Layer 2 of a small transformer language model trained on English Wikipedia (8 layers, counted from 0, width 128).
A neuron's activation on a vector x is SiLU(gate . x) times (in . x), where the dot is the dot product.
The model reads these tokens: " with" " his" " pass" "ion" " for" " football" ".\n\n" "==" "M" "an" "ager" "ial" " career" "==\n\n" "===" "B" "eg" "inn" "ings" " at"

The vector x that enters this layer's MLP at each token. A number n stands for (n - 500) times 0.007.
0 " with": 633 536 640 463 386 458 250 541 455 573 629 667 373 406 386 550 552 519 209 299 240 481 583 624 500 448 633 490 511 402 651 453 569 422 566 441 460 484 438 539 514 673 552 422 502 670 609 168 422 562 490 436 293 495 347 521 625 668 429 504 445 572 378 543 879 451 488 389 426 502 532 465 635 372 249 533 443 451 672 501 567 603 639 452 844 576 534 732 619 432 640 500 465 530 713 618 584 448 530 609 501 559 622 350 420 288 638 401 609 541 400 396 635 492 602 298 409 410 544 380 404 427 564 555 393 264 514 610
1 " his": 642 552 653 649 282 397 384 552 502 395 571 400 449 469 494 616 544 347 534 430 334 590 400 414 375 526 376 614 518 443 488 467 468 463 680 490 424 578 674 410 539 471 507 481 755 521 542 359 413 742 627 224 369 692 485 553 413 656 540 468 374 433 471 346 972 450 455 409 598 659 528 440 293 634 244 346 516 633 628 626 494 604 688 457 516 397 539 501 775 420 452 398 642 729 471 579 606 344 542 686 631 534 579 395 594 306 677 535 440 346 489 519 526 435 507 441 605 446 486 346 651 548 450 475 270 194 318 525
2 " pass": 497 372 377 648 360 417 560 392 530 791 492 388 720 464 616 563 423 733 419 532 470 477 766 360 413 354 482 549 408 173 479 487 497 574 308 506 443 588 778 527 656 433 494 513 756 766 281 451 483 586 712 367 378 457 653 465 394 654 489 506 495 224 410 352 467 316 497 479 477 548 627 503 562 543 467 665 494 527 534 449 603 587 444 536 506 548 502 738 838 464 490 265 511 376 304 810 490 464 567 486 210 490 373 393 562 460 439 578 612 559 505 563 510 519 507 468 642 479 685 267 258 366 694 641 454 363 480 487
3 "ion": 468 465 689 614 492 417 355 181 462 702 661 477 429 365 647 500 646 522 299 436 467 639 623 583 614 534 501 356 445 474 430 213 420 866 459 437 532 574 681 317 579 598 435 554 648 713 607 569 368 439 494 438 371 561 512 492 485 375 423 344 460 579 528 304 592 413 482 514 384 488 472 543 618 570 708 806 265 347 486 678 369 410 494 506 496 376 690 633 536 460 467 639 148 596 381 568 348 580 696 385 186 423 540 389 534 461 533 243 519 541 463 633 531 553 766 643 358 646 575 345 643 472 717 546 487 579 427 378
4 " for": 668 504 566 535 365 579 260 515 546 569 767 549 320 400 498 526 555 653 328 278 213 569 650 471 378 457 647 777 270 366 465 452 464 388 584 392 537 465 593 542 394 797 511 338 519 627 471 319 374 517 652 477 385 664 522 530 539 589 430 424 519 566 272 514 833 306 521 330 514 536 494 469 579 406 91 556 457 670 562 535 582 464 646 512 640 541 506 705 642 470 418 478 626 562 733 636 541 452 510 540 495 567 576 271 398 501 529 531 666 679 244 420 428 541 475 400 410 497 521 348 408 447 549 578 448 297 391 497
5 " football": 560 575 672 754 492 420 603 469 266 636 679 669 678 599 669 572 392 517 495 380 344 428 694 354 490 401 563 351 357 433 514 509 514 430 547 419 746 477 552 480 640 396 590 373 801 706 363 384 641 431 352 329 432 414 466 497 509 592 443 556 493 186 233 434 455 290 559 436 339 697 553 411 622 800 466 459 358 420 519 455 485 476 464 445 584 532 604 533 687 405 403 500 548 268 263 616 468 505 641 601 604 546 285 384 702 595 331 598 518 356 461 661 380 705 535 556 648 534 484 361 620 781 673 662 423 459 442 414
6 ".\n\n": 426 436 758 473 386 415 296 659 545 782 635 338 635 343 498 535 426 475 396 349 193 441 594 433 372 677 424 876 448 548 748 514 441 361 635 540 642 478 418 474 630 626 670 392 785 324 515 435 520 738 632 611 480 482 428 602 454 529 522 525 526 607 517 454 529 582 303 382 680 500 610 292 529 543 222 502 300 653 608 485 416 598 670 554 509 403 491 655 408 304 483 485 649 303 725 467 379 464 454 582 529 600 483 606 586 285 625 530 557 410 482 326 503 487 441 539 406 395 595 379 612 538 360 562 410 236 434 362
7 "==": 446 617 590 434 454 442 287 672 351 816 613 186 572 451 442 668 395 454 546 210 103 566 590 383 671 603 479 728 386 508 559 543 461 565 673 461 552 487 464 539 485 603 683 258 682 265 345 430 615 646 637 618 478 593 479 628 429 512 590 538 500 595 563 436 656 456 347 371 712 670 631 468 354 516 396 523 469 477 567 422 520 635 660 446 333 482 494 566 479 319 475 521 562 440 644 605 534 358 390 547 416 427 623 686 687 504 483 440 349 360 613 285 534 332 532 532 591 666 578 421 548 377 416 455 409 332 418 337
8 "M": 226 370 368 555 495 231 468 553 336 419 664 514 743 515 504 532 408 590 431 332 587 556 637 442 596 557 324 503 351 452 557 645 475 403 524 499 495 492 497 390 589 419 384 652 719 222 432 674 683 379 736 700 392 493 510 603 590 561 692 367 471 439 559 541 628 398 451 517 767 557 718 341 546 550 470 500 362 386 562 357 631 692 761 331 354 443 555 680 573 522 534 401 401 583 588 551 651 373 333 466 784 373 527 463 467 420 424 447 519 603 515 582 476 591 418 526 556 769 461 381 421 325 527 570 250 193 335 343
9 "an": 381 458 540 483 443 346 462 493 361 433 366 463 309 640 736 487 308 602 525 386 650 588 589 442 456 720 515 689 449 458 669 480 474 602 565 708 281 625 341 410 469 369 560 471 129 257 493 634 491 518 611 439 418 375 393 463 425 190 583 512 577 511 741 381 575 652 565 205 571 492 419 479 663 565 283 546 447 336 371 442 418 545 653 303 573 468 564 564 543 581 603 436 515 472 624 571 617 389 751 782 541 240 639 554 414 573 456 645 229 526 545 325 558 677 539 642 770 610 489 542 257 455 504 666 399 473 599 377
10 "ager": 270 566 540 505 420 404 392 485 493 470 539 596 562 364 796 502 559 699 550 203 462 599 564 571 356 517 720 535 576 250 527 276 260 388 457 848 621 329 559 447 579 608 370 545 649 427 546 453 429 556 600 579 327 753 456 662 438 525 550 595 344 423 296 639 537 505 299 374 386 657 452 675 478 672 837 418 305 426 578 607 322 429 415 389 678 321 818 657 449 474 605 509 693 476 510 383 431 569 480 653 448 547 451 424 629 449 323 439 726 539 484 695 561 655 471 548 451 511 477 210 373 496 520 615 238 430 473 443
11 "ial": 380 606 453 671 575 526 442 547 471 445 497 552 467 540 725 551 638 145 495 312 407 682 559 373 408 557 564 464 471 433 561 509 539 644 534 532 593 305 535 402 450 478 617 477 648 595 537 461 663 566 430 345 421 586 511 317 323 254 478 456 513 554 353 357 656 271 384 414 194 604 489 530 586 694 713 238 191 412 501 664 399 458 516 523 615 549 648 802 696 481 464 646 466 377 370 504 431 420 416 495 558 582 751 507 346 689 604 627 307 426 416 842 485 651 631 482 739 554 564 484 471 704 555 312 161 559 494 321
12 " career": 464 571 724 833 313 476 320 357 340 580 598 517 592 498 652 513 542 80 493 483 135 513 568 317 401 415 376 665 500 456 456 619 509 415 609 472 643 506 520 428 530 443 498 460 405 550 571 525 403 640 483 351 430 590 369 466 467 443 528 401 420 414 360 461 457 317 433 516 433 763 646 481 390 861 838 433 618 495 623 444 298 580 570 389 548 366 551 538 684 251 571 655 730 425 474 704 525 534 545 383 385 396 636 592 700 493 384 605 743 698 474 515 439 552 601 385 720 425 443 445 521 692 599 608 325 426 454 420
13 "==\n\n": 494 366 680 476 508 343 108 618 448 515 760 326 604 348 386 479 418 426 454 271 196 435 757 479 362 599 457 649 526 542 653 610 477 506 662 302 599 515 446 464 562 495 542 557 654 322 473 528 556 581 641 640 522 564 430 566 511 567 490 610 401 456 418 343 452 260 446 487 601 495 807 252 363 602 623 629 431 474 562 423 448 750 713 450 555 389 551 672 388 403 524 707 613 239 710 459 451 397 387 483 496 488 474 635 645 396 406 587 613 656 559 395 467 423 565 514 500 423 643 598 687 532 568 462 324 373 419 289
14 "===": 469 562 538 388 607 345 247 638 424 634 544 223 618 349 454 647 516 558 563 231 91 615 664 461 627 601 538 501 569 420 414 543 553 599 539 389 450 418 363 466 553 560 585 389 672 464 462 433 614 507 716 582 492 429 468 612 481 450 580 572 449 444 446 454 614 400 371 431 608 658 843 476 406 478 589 550 536 426 570 386 594 845 733 416 375 523 565 576 560 435 434 457 567 487 676 574 651 304 285 412 448 416 614 608 620 673 472 493 449 532 520 270 436 377 517 577 674 745 433 514 453 400 467 408 314 447 287 324
15 "B": 167 391 341 600 571 326 575 727 310 554 678 522 594 627 529 576 410 612 496 273 575 493 455 425 445 475 443 512 374 509 492 680 594 475 462 236 455 452 434 536 330 505 274 498 637 279 214 445 683 289 574 700 445 556 527 614 585 596 570 533 550 480 559 457 505 412 518 640 609 537 726 265 449 474 457 580 362 482 552 582 503 748 796 549 523 222 554 704 660 541 503 582 625 631 553 455 462 561 457 527 797 326 511 504 546 355 375 348 448 502 390 611 476 557 392 382 538 744 481 363 550 431 671 525 295 172 585 437
16 "eg": 340 554 490 326 714 228 422 434 267 501 724 406 478 699 335 627 582 477 671 534 636 418 505 725 600 525 374 799 655 477 493 525 547 386 506 327 456 504 650 306 439 737 600 402 462 556 239 246 720 588 426 619 581 554 284 478 474 375 501 338 466 344 477 419 444 496 570 443 536 599 434 455 604 491 376 568 494 567 293 615 543 452 644 519 625 378 541 521 654 314 615 541 318 357 479 825 492 427 397 492 520 357 628 572 435 480 944 651 494 626 500 446 494 860 298 509 463 584 442 482 473 484 554 597 336 349 633 316
17 "inn": 318 503 463 564 383 242 424 511 318 407 472 547 498 646 569 545 460 506 572 375 557 441 479 455 550 387 440 641 376 285 762 711 424 653 568 702 295 304 521 359 671 680 570 349 619 421 430 566 454 746 496 448 435 429 396 670 355 407 226 375 780 564 367 552 451 499 523 461 278 704 518 562 706 581 444 582 598 552 376 392 336 380 591 371 629 517 517 505 534 460 393 575 885 583 383 629 382 434 377 438 281 365 352 695 394 427 654 520 690 480 476 558 632 782 469 688 442 466 535 541 510 450 707 329 287 714 754 547
18 "ings": 296 533 692 460 563 547 285 341 355 477 658 588 616 468 574 557 395 192 360 520 348 379 410 195 683 340 523 585 438 499 470 660 507 604 656 347 382 342 398 471 673 721 582 405 671 649 367 594 315 374 633 255 517 491 578 525 426 440 578 566 604 698 275 729 577 499 538 507 240 518 488 523 392 677 780 596 491 390 259 488 400 459 380 578 285 507 617 632 666 467 546 691 481 476 410 590 307 553 410 629 530 640 433 479 488 561 559 515 639 571 461 611 563 599 804 468 529 477 533 524 560 719 615 297 240 479 459 443
19 " at": 350 517 595 369 490 651 381 491 530 568 651 687 468 534 586 510 459 557 303 357 330 450 866 504 558 456 704 675 319 364 633 514 434 403 547 350 462 619 460 566 574 714 595 423 660 516 607 506 481 508 569 261 464 454 634 746 595 529 561 577 331 642 231 607 631 362 356 314 477 457 667 530 418 519 270 600 410 293 384 493 465 638 683 479 667 499 408 565 616 531 444 520 744 471 715 685 540 523 536 549 471 552 689 408 286 438 440 417 657 519 249 433 521 687 210 389 475 366 416 481 612 515 555 555 183 319 329 359

Each question shows the input weights of one neuron of the MLP. A number n stands for (n - 500) times 0.0009.

n0 gate: 452 539 657 376 665 397 553 452 316 409 383 406 400 677 490 319 484 401 668 658 443 421 285 520 577 446 277 405 164 646 394 784 534 516 338 280 536 415 522 597 651 542 526 447 393 649 533 624 567 647 692 537 513 357 384 533 457 672 510 363 655 575 535 500 450 622 513 458 560 447 778 467 426 541 453 551 441 428 375 442 493 468 444 484 448 522 343 598 516 487 490 532 433 558 509 493 634 455 456 416 611 414 490 487 458 451 503 571 547 430 616 574 474 347 662 558 500 551 583 313 471 480 553 672 650 437 351 679
n0 in: 332 494 521 613 460 485 500 690 355 406 369 552 544 473 621 503 384 667 584 417 384 500 592 485 440 506 344 368 593 491 550 549 395 540 599 434 402 335 483 685 731 488 731 450 451 463 632 440 400 739 467 454 577 350 395 478 399 428 524 549 547 518 602 531 546 315 428 318 500 457 426 598 403 580 699 500 488 610 362 600 491 530 205 458 433 500 586 734 621 512 468 482 537 587 593 607 536 581 456 485 328 545 403 524 500 614 488 343 580 654 524 500 525 610 391 509 527 385 389 552 616 365 573 497 401 550 491 601
On which token does it fire most? 18 "ings"

n253 gate: 474 457 649 581 621 525 535 500 425 507 625 714 351 503 520 462 545 587 615 711 515 538 444 396 537 506 544 523 382 599 256 583 531 523 355 613 437 236 531 452 458 428 743 574 382 500 513 494 527 649 478 568 252 546 380 440 454 458 662 632 471 421 555 526 277 380 574 362 503 647 296 467 650 561 712 676 460 431 347 493 450 464 582 620 639 566 460 369 353 620 449 484 641 594 379 351 681 578 494 698 695 619 477 467 428 503 399 441 554 683 657 562 339 413 611 398 523 529 426 351 418 586 583 526 671 436 548 592
n253 in: 486 381 472 374 490 466 540 401 576 514 391 486 648 418 376 561 425 401 581 411 503 493 377 575 363 547 507 489 382 402 596 525 437 420 560 503 402 630 387 615 507 671 413 700 594 573 359 575 486 418 476 553 541 244 445 347 602 250 438 542 452 550 294 567 433 581 277 765 517 521 624 409 278 652 500 535 638 518 579 687 500 287 678 545 613 644 598 432 330 532 250 551 575 534 692 423 369 459 704 521 391 630 243 639 631 511 568 500 361 415 424 503 489 476 580 378 570 361 596 662 528 479 436 455 781 713 735 402
On which token does it fire most? 8 "M"

n225 gate: 463 349 611 479 330 617 464 554 451 627 471 538 525 556 350 401 475 547 500 500 580 517 578 529 449 435 640 677 421 610 553 625 456 353 652 395 535 526 618 754 457 483 402 559 523 575 494 373 533 361 643 446 547 535 531 547 564 378 417 517 463 386 381 497 530 500 480 630 573 318 653 442 500 363 428 563 518 430 523 583 421 321 464 503 491 311 529 685 550 658 629 449 423 335 692 430 395 557 326 363 445 483 474 511 580 389 385 575 668 492 560 270 524 449 465 408 436 323 594 520 442 497 567 494 503 520 472 425
n225 in: 422 408 473 456 402 438 230 527 290 282 448 552 462 494 472 512 692 438 494 581 577 607 494 628 567 396 506 620 471 663 347 571 468 531 494 597 445 488 459 470 291 512 494 415 705 417 419 416 576 449 634 286 334 562 476 481 565 506 554 691 458 373 238 522 494 522 542 595 545 550 537 559 512 613 550 418 587 352 406 570 699 534 659 494 426 417 330 563 515 478 459 656 440 421 506 556 575 630 682 357 364 500 393 710 482 394 534 555 461 509 570 417 556 500 372 460 561 676 461 441 614 457 627 500 440 548 276 475
Its two highest activations, in order, are on tokens 13 "==\n\n", 19 " at"

n315 gate: 719 310 426 567 526 487 437 398 445 585 546 536 475 529 593 471 574 480 388 605 421 554 536 563 442 723 554 507 330 317 513 204 456 785 506 452 533 539 537 737 367 313 611 728 516 618 473 330 574 500 510 518 671 592 435 627 381 529 623 395 615 525 564 293 528 473 516 385 459 427 450 503 455 614 598 341 470 451 306 471 414 588 431 635 734 494 451 468 599 437 469 583 604 432 432 540 632 471 506 500 285 618 373 305 646 537 533 581 583 497 568 307 470 561 562 412 539 433 429 530 608 315 551 693 433 475 254 487
n315 in: 525 442 522 712 529 550 620 418 573 555 503 407 438 660 480 632 535 373 485 560 727 441 529 510 360 425 596 584 337 268 415 675 580 529 290 462 439 338 638 562 354 387 478 543 577 400 340 525 619 411 481 309 525 581 541 356 422 648 284 510 622 395 453 545 598 624 582 500 400 405 683 396 739 438 506 516 379 354 506 296 660 378 488 494 643 364 613 441 522 644 416 689 454 287 535 442 601 535 644 497 532 472 526 554 627 477 497 535 409 579 554 295 474 661 429 484 477 575 506 396 542 373 621 365 383 503 578 390
On which token does it fire most, and how strongly? 2 " pass", at about 3.8

n241 gate: 465 662 673 313 549 553 333 576 465 594 546 331 316 475 543 481 379 559 566 547 560 535 386 615 463 500 359 617 688 416 516 663 469 387 630 439 321 497 531 578 481 542 532 530 276 474 444 652 430 325 497 515 350 328 397 325 480 538 449 656 374 391 579 403 648 441 618 429 525 500 566 731 359 428 391 590 579 464 535 709 349 510 397 446 360 628 572 393 431 566 446 617 450 513 649 383 576 465 591 407 373 487 609 577 734 562 679 365 365 415 481 313 480 481 461 410 506 487 516 405 682 536 616 529 567 789 500 432
n241 in: 478 578 510 372 549 491 565 382 455 399 376 536 601 443 613 363 462 424 578 529 488 503 258 653 669 611 541 539 486 673 530 490 522 523 247 539 566 559 531 305 413 454 513 630 520 585 477 442 503 522 614 515 664 248 432 457 707 506 487 421 630 735 318 713 559 632 372 523 497 490 523 428 626 506 412 600 424 316 626 384 530 598 428 436 549 600 536 418 468 198 476 357 620 516 603 543 539 403 411 516 697 589 617 555 348 669 330 425 361 468 490 533 510 331 503 510 225 424 564 490 392 513 516 233 615 437 475 565
On which token does it fire most? 2 " pass"

n59 gate: 653 361 467 476 351 650 677 300 549 441 507 698 417 584 507 423 513 661 445 648 586 542 646 534 538 519 510 673 552 328 382 404 680 308 288 467 513 464 368 618 585 414 249 618 530 530 533 303 493 519 481 382 379 560 588 416 543 539 595 430 352 617 503 288 487 423 396 695 664 312 409 626 638 503 535 405 594 380 464 451 554 401 405 295 657 430 613 600 362 550 449 503 642 461 533 613 633 294 439 500 607 448 697 602 484 550 557 516 324 484 484 388 618 539 434 516 563 352 624 654 490 463 494 579 445 362 526 341
n59 in: 403 432 645 475 646 464 604 600 581 415 599 520 556 520 386 710 567 355 425 311 449 248 469 445 567 252 661 582 442 507 545 486 594 483 386 386 445 507 503 326 655 561 395 476 432 330 566 390 489 470 526 465 579 452 591 375 703 610 473 565 301 556 570 401 539 597 637 657 556 324 732 493 764 467 480 311 486 449 385 419 545 616 552 490 500 464 596 659 305 382 482 447 633 429 439 407 567 460 560 446 394 603 524 463 446 586 479 442 758 347 334 466 493 477 225 317 418 821 554 558 452 586 684 374 554 381 556 510
On which token does it fire most? 19 " at"

n174 gate: 607 497 642 548 366 491 622 759 438 597 522 578 530 400 389 467 494 528 540 558 642 458 425 373 542 700 639 870 566 572 659 444 536 444 620 620 619 547 473 599 565 484 500 551 550 584 418 356 385 316 548 397 506 516 571 583 657 540 503 569 388 362 598 481 554 516 472 537 445 702 668 563 630 551 506 608 288 375 457 324 402 506 389 451 362 563 318 455 485 516 380 393 551 605 489 365 414 657 439 361 387 460 308 435 485 683 459 491 316 582 354 456 497 543 484 683 394 406 620 585 506 535 494 388 448 494 512 506
n174 in: 376 503 445 359 357 506 425 457 366 529 427 488 647 591 661 400 537 393 419 446 595 460 711 542 497 503 641 771 500 471 402 468 522 518 621 690 573 406 397 534 451 488 410 551 649 570 485 506 407 494 622 643 523 415 624 464 689 431 517 573 380 309 491 435 397 539 411 512 440 530 595 350 654 565 570 506 494 432 457 381 414 716 551 532 341 458 341 614 557 447 570 491 467 561 360 291 368 575 426 497 571 474 372 759 630 553 348 468 619 383 506 488 461 509 564 614 418 517 520 586 447 603 449 477 400 489 434 444
Its two highest activations, in order, are on tokens 6 ".\n\n", 5 " football"

n251 gate: 504 650 539 489 639 397 466 570 713 432 500 350 342 514 300 601 538 514 599 451 520 608 550 562 467 431 552 457 372 554 456 723 606 664 555 388 425 364 612 472 341 571 336 438 521 521 464 696 621 367 479 550 631 375 316 624 406 521 683 557 611 600 658 636 340 489 598 579 517 504 453 698 472 309 644 440 431 302 740 358 366 386 414 584 464 411 529 420 524 652 441 458 548 412 336 756 373 232 775 744 615 469 741 582 465 377 420 433 441 441 457 664 438 329 361 361 514 660 465 702 414 396 541 618 682 438 493 521
n251 in: 298 414 428 469 500 395 468 623 411 536 350 241 535 471 463 451 516 567 674 416 685 436 507 584 431 349 510 530 553 424 625 530 633 381 560 572 567 693 465 202 425 430 424 754 487 338 621 523 449 510 374 531 446 783 490 561 457 480 389 463 494 541 568 580 671 473 874 553 410 658 510 540 444 423 395 638 584 437 493 582 382 623 576 327 370 404 540 439 468 453 583 597 317 402 593 557 637 484 474 635 667 587 582 470 438 574 574 385 352 458 352 655 561 390 513 318 414 468 624 430 367 624 446 351 529 394 477 560
On which token does it fire most? 15 "B"

n157 gate: 554 364 519 533 594 347 447 478 468 400 682 723 388 396 289 547 614 379 601 415 578 629 627 365 493 582 566 588 452 487 641 438 454 681 478 497 425 532 377 550 414 377 555 368 477 403 579 826 600 589 378 555 556 529 462 530 552 589 586 640 443 590 490 461 336 244 633 477 531 641 543 653 548 588 509 343 352 451 606 670 533 419 528 436 559 568 432 393 481 493 668 664 321 618 529 337 475 395 528 375 562 623 298 333 612 611 467 526 503 181 452 584 503 443 523 655 549 484 373 480 334 477 509 413 570 491 393 425
n157 in: 288 525 640 500 506 346 529 602 494 475 414 494 604 398 575 482 627 335 613 533 563 345 546 706 532 386 488 639 305 463 544 562 550 644 447 612 472 543 649 378 451 534 448 409 534 451 600 548 592 452 539 355 411 676 430 691 416 497 549 559 362 432 376 454 509 469 702 623 392 459 609 525 335 536 349 424 641 240 533 598 528 423 423 527 739 624 475 461 602 459 567 359 699 430 370 491 521 542 542 552 491 413 448 494 683 494 384 747 443 527 528 662 569 488 549 699 488 455 479 553 448 457 432 393 512 506 374 682
Its two highest activations, in order, are on tokens 11 "ial", 5 " football"

n122 gate: 246 516 506 696 597 671 475 396 577 571 503 487 516 440 467 469 513 520 622 434 470 481 571 677 480 290 394 474 476 558 490 490 731 510 621 548 296 642 497 382 417 490 416 747 468 523 487 560 477 437 431 345 572 290 474 342 789 418 433 519 349 537 665 549 488 500 446 445 525 536 700 500 602 378 503 481 589 506 532 823 301 261 460 354 503 469 396 547 497 520 236 598 493 580 561 360 656 618 604 401 363 465 330 612 567 520 464 458 331 535 452 519 493 610 342 645 516 387 503 520 526 585 540 487 544 500 588 574
n122 in: 735 282 597 550 488 503 553 485 479 439 451 482 391 598 500 599 443 562 322 473 369 556 374 528 332 461 654 592 603 460 540 629 456 641 318 741 531 518 611 532 403 399 347 484 500 433 478 536 380 542 473 658 630 531 443 441 512 524 554 362 488 268 455 442 588 593 527 534 622 475 183 522 521 453 662 400 410 580 560 485 624 421 453 494 636 538 472 449 583 596 605 545 494 437 467 525 371 283 446 694 466 566 424 324 503 484 484 549 456 533 500 573 534 626 652 357 564 708 416 509 429 386 379 430 623 583 682 567
On which token does it fire most? 14 "==="

n168 gate: 555 308 741 604 549 594 414 340 517 674 636 618 487 588 560 398 694 338 445 734 287 534 542 203 385 436 587 549 533 371 458 490 613 444 717 377 455 703 361 429 545 622 583 571 340 597 489 674 536 452 470 493 584 469 410 557 458 462 280 455 439 594 363 587 350 659 336 396 639 641 472 591 524 480 912 517 390 528 431 545 599 441 373 380 391 520 629 530 419 493 428 714 393 637 506 486 469 404 436 462 370 503 514 434 624 429 386 300 615 568 490 503 472 582 750 441 374 534 630 514 538 595 439 399 524 534 361 552
n168 in: 523 449 500 496 405 490 419 291 625 432 565 483 779 483 635 394 570 441 519 560 554 348 486 393 472 450 322 493 529 459 386 421 610 537 657 580 449 708 497 697 463 602 432 577 255 677 538 357 514 460 649 574 391 381 662 500 486 543 413 596 616 529 407 548 406 610 406 350 440 345 639 394 598 457 598 601 372 613 295 389 403 456 281 647 449 608 661 477 692 386 592 580 197 477 402 562 400 584 361 480 421 470 503 537 507 262 569 432 655 610 625 514 358 613 632 592 411 632 567 418 370 665 661 395 396 375 679 568
Its three highest activations, in order, are on tokens 18 "ings", 3 "ion", 12 " career"

n245 gate: 564 509 607 596 562 464 423 618 562 615 475 615 491 288 566 503 609 708 566 615 561 388 450 437 609 419 626 550 454 329 711 431 601 515 515 552 360 456 462 464 537 382 163 525 435 596 450 518 497 360 476 485 422 668 436 503 553 421 472 537 440 545 573 372 482 409 342 506 458 362 311 528 675 674 345 408 396 497 509 592 704 475 387 469 253 643 509 606 566 465 580 497 618 595 547 684 491 283 394 463 194 452 506 460 420 494 563 602 455 524 324 407 538 624 559 522 519 539 488 566 656 387 539 472 451 572 443 397
n245 in: 509 470 521 503 413 457 506 739 455 491 449 365 555 430 445 500 541 718 528 634 478 578 542 415 389 454 529 542 456 563 381 506 683 581 440 709 581 320 676 486 379 342 479 301 623 333 452 482 469 615 451 542 578 566 479 655 572 594 585 404 520 377 576 428 392 439 339 563 488 415 585 539 636 500 483 302 570 278 441 402 639 419 577 515 349 477 566 541 573 597 612 526 371 361 435 548 576 674 410 459 395 605 527 607 432 524 469 491 599 658 473 691 494 488 479 434 587 671 447 657 461 657 523 575 506 688 485 350
Its two highest activations, in order, are on tokens 2 " pass", 11 "ial"

n164 gate: 503 497 408 292 524 424 301 559 326 515 452 434 442 379 230 426 568 570 489 600 517 456 424 586 519 336 494 430 637 654 690 564 569 446 613 405 479 331 408 509 598 521 617 306 681 557 564 332 472 387 474 506 535 500 384 555 564 284 574 585 438 390 612 337 486 454 497 660 465 482 515 561 593 512 480 446 472 606 622 536 637 518 460 396 451 457 333 538 544 561 581 630 460 485 543 366 387 622 403 724 385 603 428 362 476 476 429 647 582 432 683 671 475 683 542 476 443 644 491 445 663 369 485 485 565 468 532 434
n164 in: 556 476 518 546 559 445 378 372 488 405 605 583 468 483 549 430 442 624 508 433 367 656 374 379 580 425 491 344 721 461 582 464 369 432 429 562 605 515 449 379 368 443 399 558 443 536 654 526 475 520 564 455 506 392 471 351 533 643 606 632 552 675 579 676 469 310 418 399 465 464 351 476 663 535 391 465 509 701 364 447 548 554 652 348 395 443 533 633 433 461 627 660 347 456 543 482 676 294 413 397 635 625 447 485 574 693 616 497 373 485 547 447 561 608 390 485 476 454 497 220 383 383 569 455 544 529 573 524
On which token does it fire most, and how strongly? 0 " with", at about 0.82

n10 gate: 594 488 494 395 593 455 506 437 258 500 528 426 429 563 588 416 424 538 654 506 523 518 357 390 449 596 518 587 265 447 387 696 588 463 423 491 565 463 603 581 399 355 340 652 423 664 466 521 370 612 323 477 422 559 576 616 550 421 488 453 572 447 742 627 347 566 406 494 596 619 465 494 463 332 271 466 506 429 421 408 578 596 601 460 593 485 404 593 413 437 590 491 509 527 542 593 445 625 551 632 522 394 454 525 420 481 418 647 425 563 128 559 544 219 358 565 611 464 646 512 376 407 607 512 582 497 545 416
n10 in: 509 296 572 412 433 344 606 488 614 602 484 331 475 478 685 581 559 481 512 407 355 259 772 691 447 441 362 462 662 424 610 593 631 640 433 575 401 625 488 617 720 468 551 493 350 627 571 478 349 412 639 440 605 628 513 406 330 591 572 554 605 558 466 538 357 258 516 475 593 490 487 548 645 549 586 358 400 420 638 513 400 538 454 600 385 469 622 531 491 448 470 323 503 374 314 532 494 601 413 446 539 528 509 522 629 487 435 314 485 484 570 497 468 668 529 573 309 450 315 413 522 423 608 398 375 309 426 481
On which token does it fire most? 2 " pass"

n88 gate: 506 420 744 627 460 542 453 482 659 543 447 661 342 620 538 389 500 550 637 605 646 641 466 450 494 365 503 500 480 364 506 410 521 512 754 488 512 537 330 467 512 525 731 481 389 580 469 576 386 552 464 500 545 652 408 629 631 385 451 512 638 716 279 404 524 556 503 657 497 694 519 568 417 473 491 482 428 398 357 500 484 562 740 418 257 450 336 386 446 327 426 491 497 488 419 553 543 442 518 503 397 494 448 583 543 700 538 472 395 352 448 503 374 566 503 568 373 524 445 431 770 484 634 497 476 386 416 485
n88 in: 529 687 617 573 612 546 404 373 541 352 669 518 611 722 382 500 474 560 617 503 599 583 444 524 448 494 466 440 250 260 554 378 398 438 531 381 604 509 427 591 500 524 544 252 408 556 659 349 448 305 543 453 437 574 456 524 476 509 453 583 543 463 430 476 469 422 541 509 549 506 648 616 615 566 437 456 485 473 418 488 461 464 517 579 527 454 515 644 373 464 518 465 533 512 316 342 281 564 589 374 351 604 291 494 632 362 621 541 543 549 491 535 391 517 420 479 316 491 416 485 542 431 660 521 424 557 714 631
Its two highest activations, in order, are on tokens 17 "inn", 3 "ion"

n220 gate: 423 435 526 517 513 541 562 548 355 377 608 649 469 551 526 551 525 744 608 516 295 481 321 404 473 525 462 526 335 545 596 529 494 562 444 612 513 233 386 506 385 861 484 520 718 666 457 522 403 392 443 362 403 630 465 536 644 376 487 500 551 500 525 523 546 457 251 461 465 368 431 471 529 582 491 529 450 520 391 526 503 468 612 296 490 531 418 566 522 385 449 446 590 804 646 399 641 506 607 638 611 567 519 374 333 714 454 606 368 639 649 623 434 421 280 432 588 648 478 539 347 448 541 613 497 639 528 432
n220 in: 393 418 608 528 616 572 542 666 524 255 449 452 369 649 441 470 447 469 535 530 418 493 568 517 489 507 438 521 446 612 382 558 526 799 389 507 708 568 341 392 591 619 571 493 371 524 476 637 759 537 404 471 487 483 433 479 452 373 661 773 391 539 500 817 468 476 503 578 540 269 438 599 331 305 428 584 417 370 550 335 476 517 461 607 737 575 654 404 559 569 532 586 587 141 672 469 467 476 477 638 599 786 574 405 348 624 448 520 474 444 480 466 438 557 500 503 725 434 473 579 500 322 516 605 417 470 387 466
On which token does it fire most? 19 " at"

n98 gate: 407 542 590 406 433 480 436 479 427 581 708 468 439 507 432 737 448 685 588 627 464 473 285 775 391 510 452 447 533 504 489 451 416 581 466 798 352 444 584 330 476 511 465 651 426 458 279 703 576 510 377 589 452 627 573 518 574 400 673 592 606 544 628 616 537 589 579 577 606 425 561 681 591 384 537 497 450 359 580 542 414 732 446 756 688 524 603 425 456 293 387 445 464 344 367 387 670 719 479 462 500 596 399 399 232 332 349 479 449 651 483 560 504 452 412 437 722 664 420 408 436 411 714 507 514 640 287 366
n98 in: 274 582 575 490 525 457 545 497 472 535 472 519 576 426 439 282 497 602 462 445 509 335 446 301 226 524 601 646 723 620 526 367 473 456 458 531 525 627 404 527 537 610 415 523 677 585 465 623 335 327 549 464 497 367 628 519 468 420 429 332 537 582 420 256 362 494 463 598 399 564 606 614 572 500 409 394 654 386 650 681 510 525 612 395 516 445 620 552 610 641 448 392 574 447 372 484 391 544 607 675 525 497 631 654 431 631 523 466 485 365 444 711 619 444 685 421 459 601 571 385 538 395 515 415 423 662 435 699
Its three highest activations, in order, are on tokens 10 "ager", 3 "ion", 15 "B"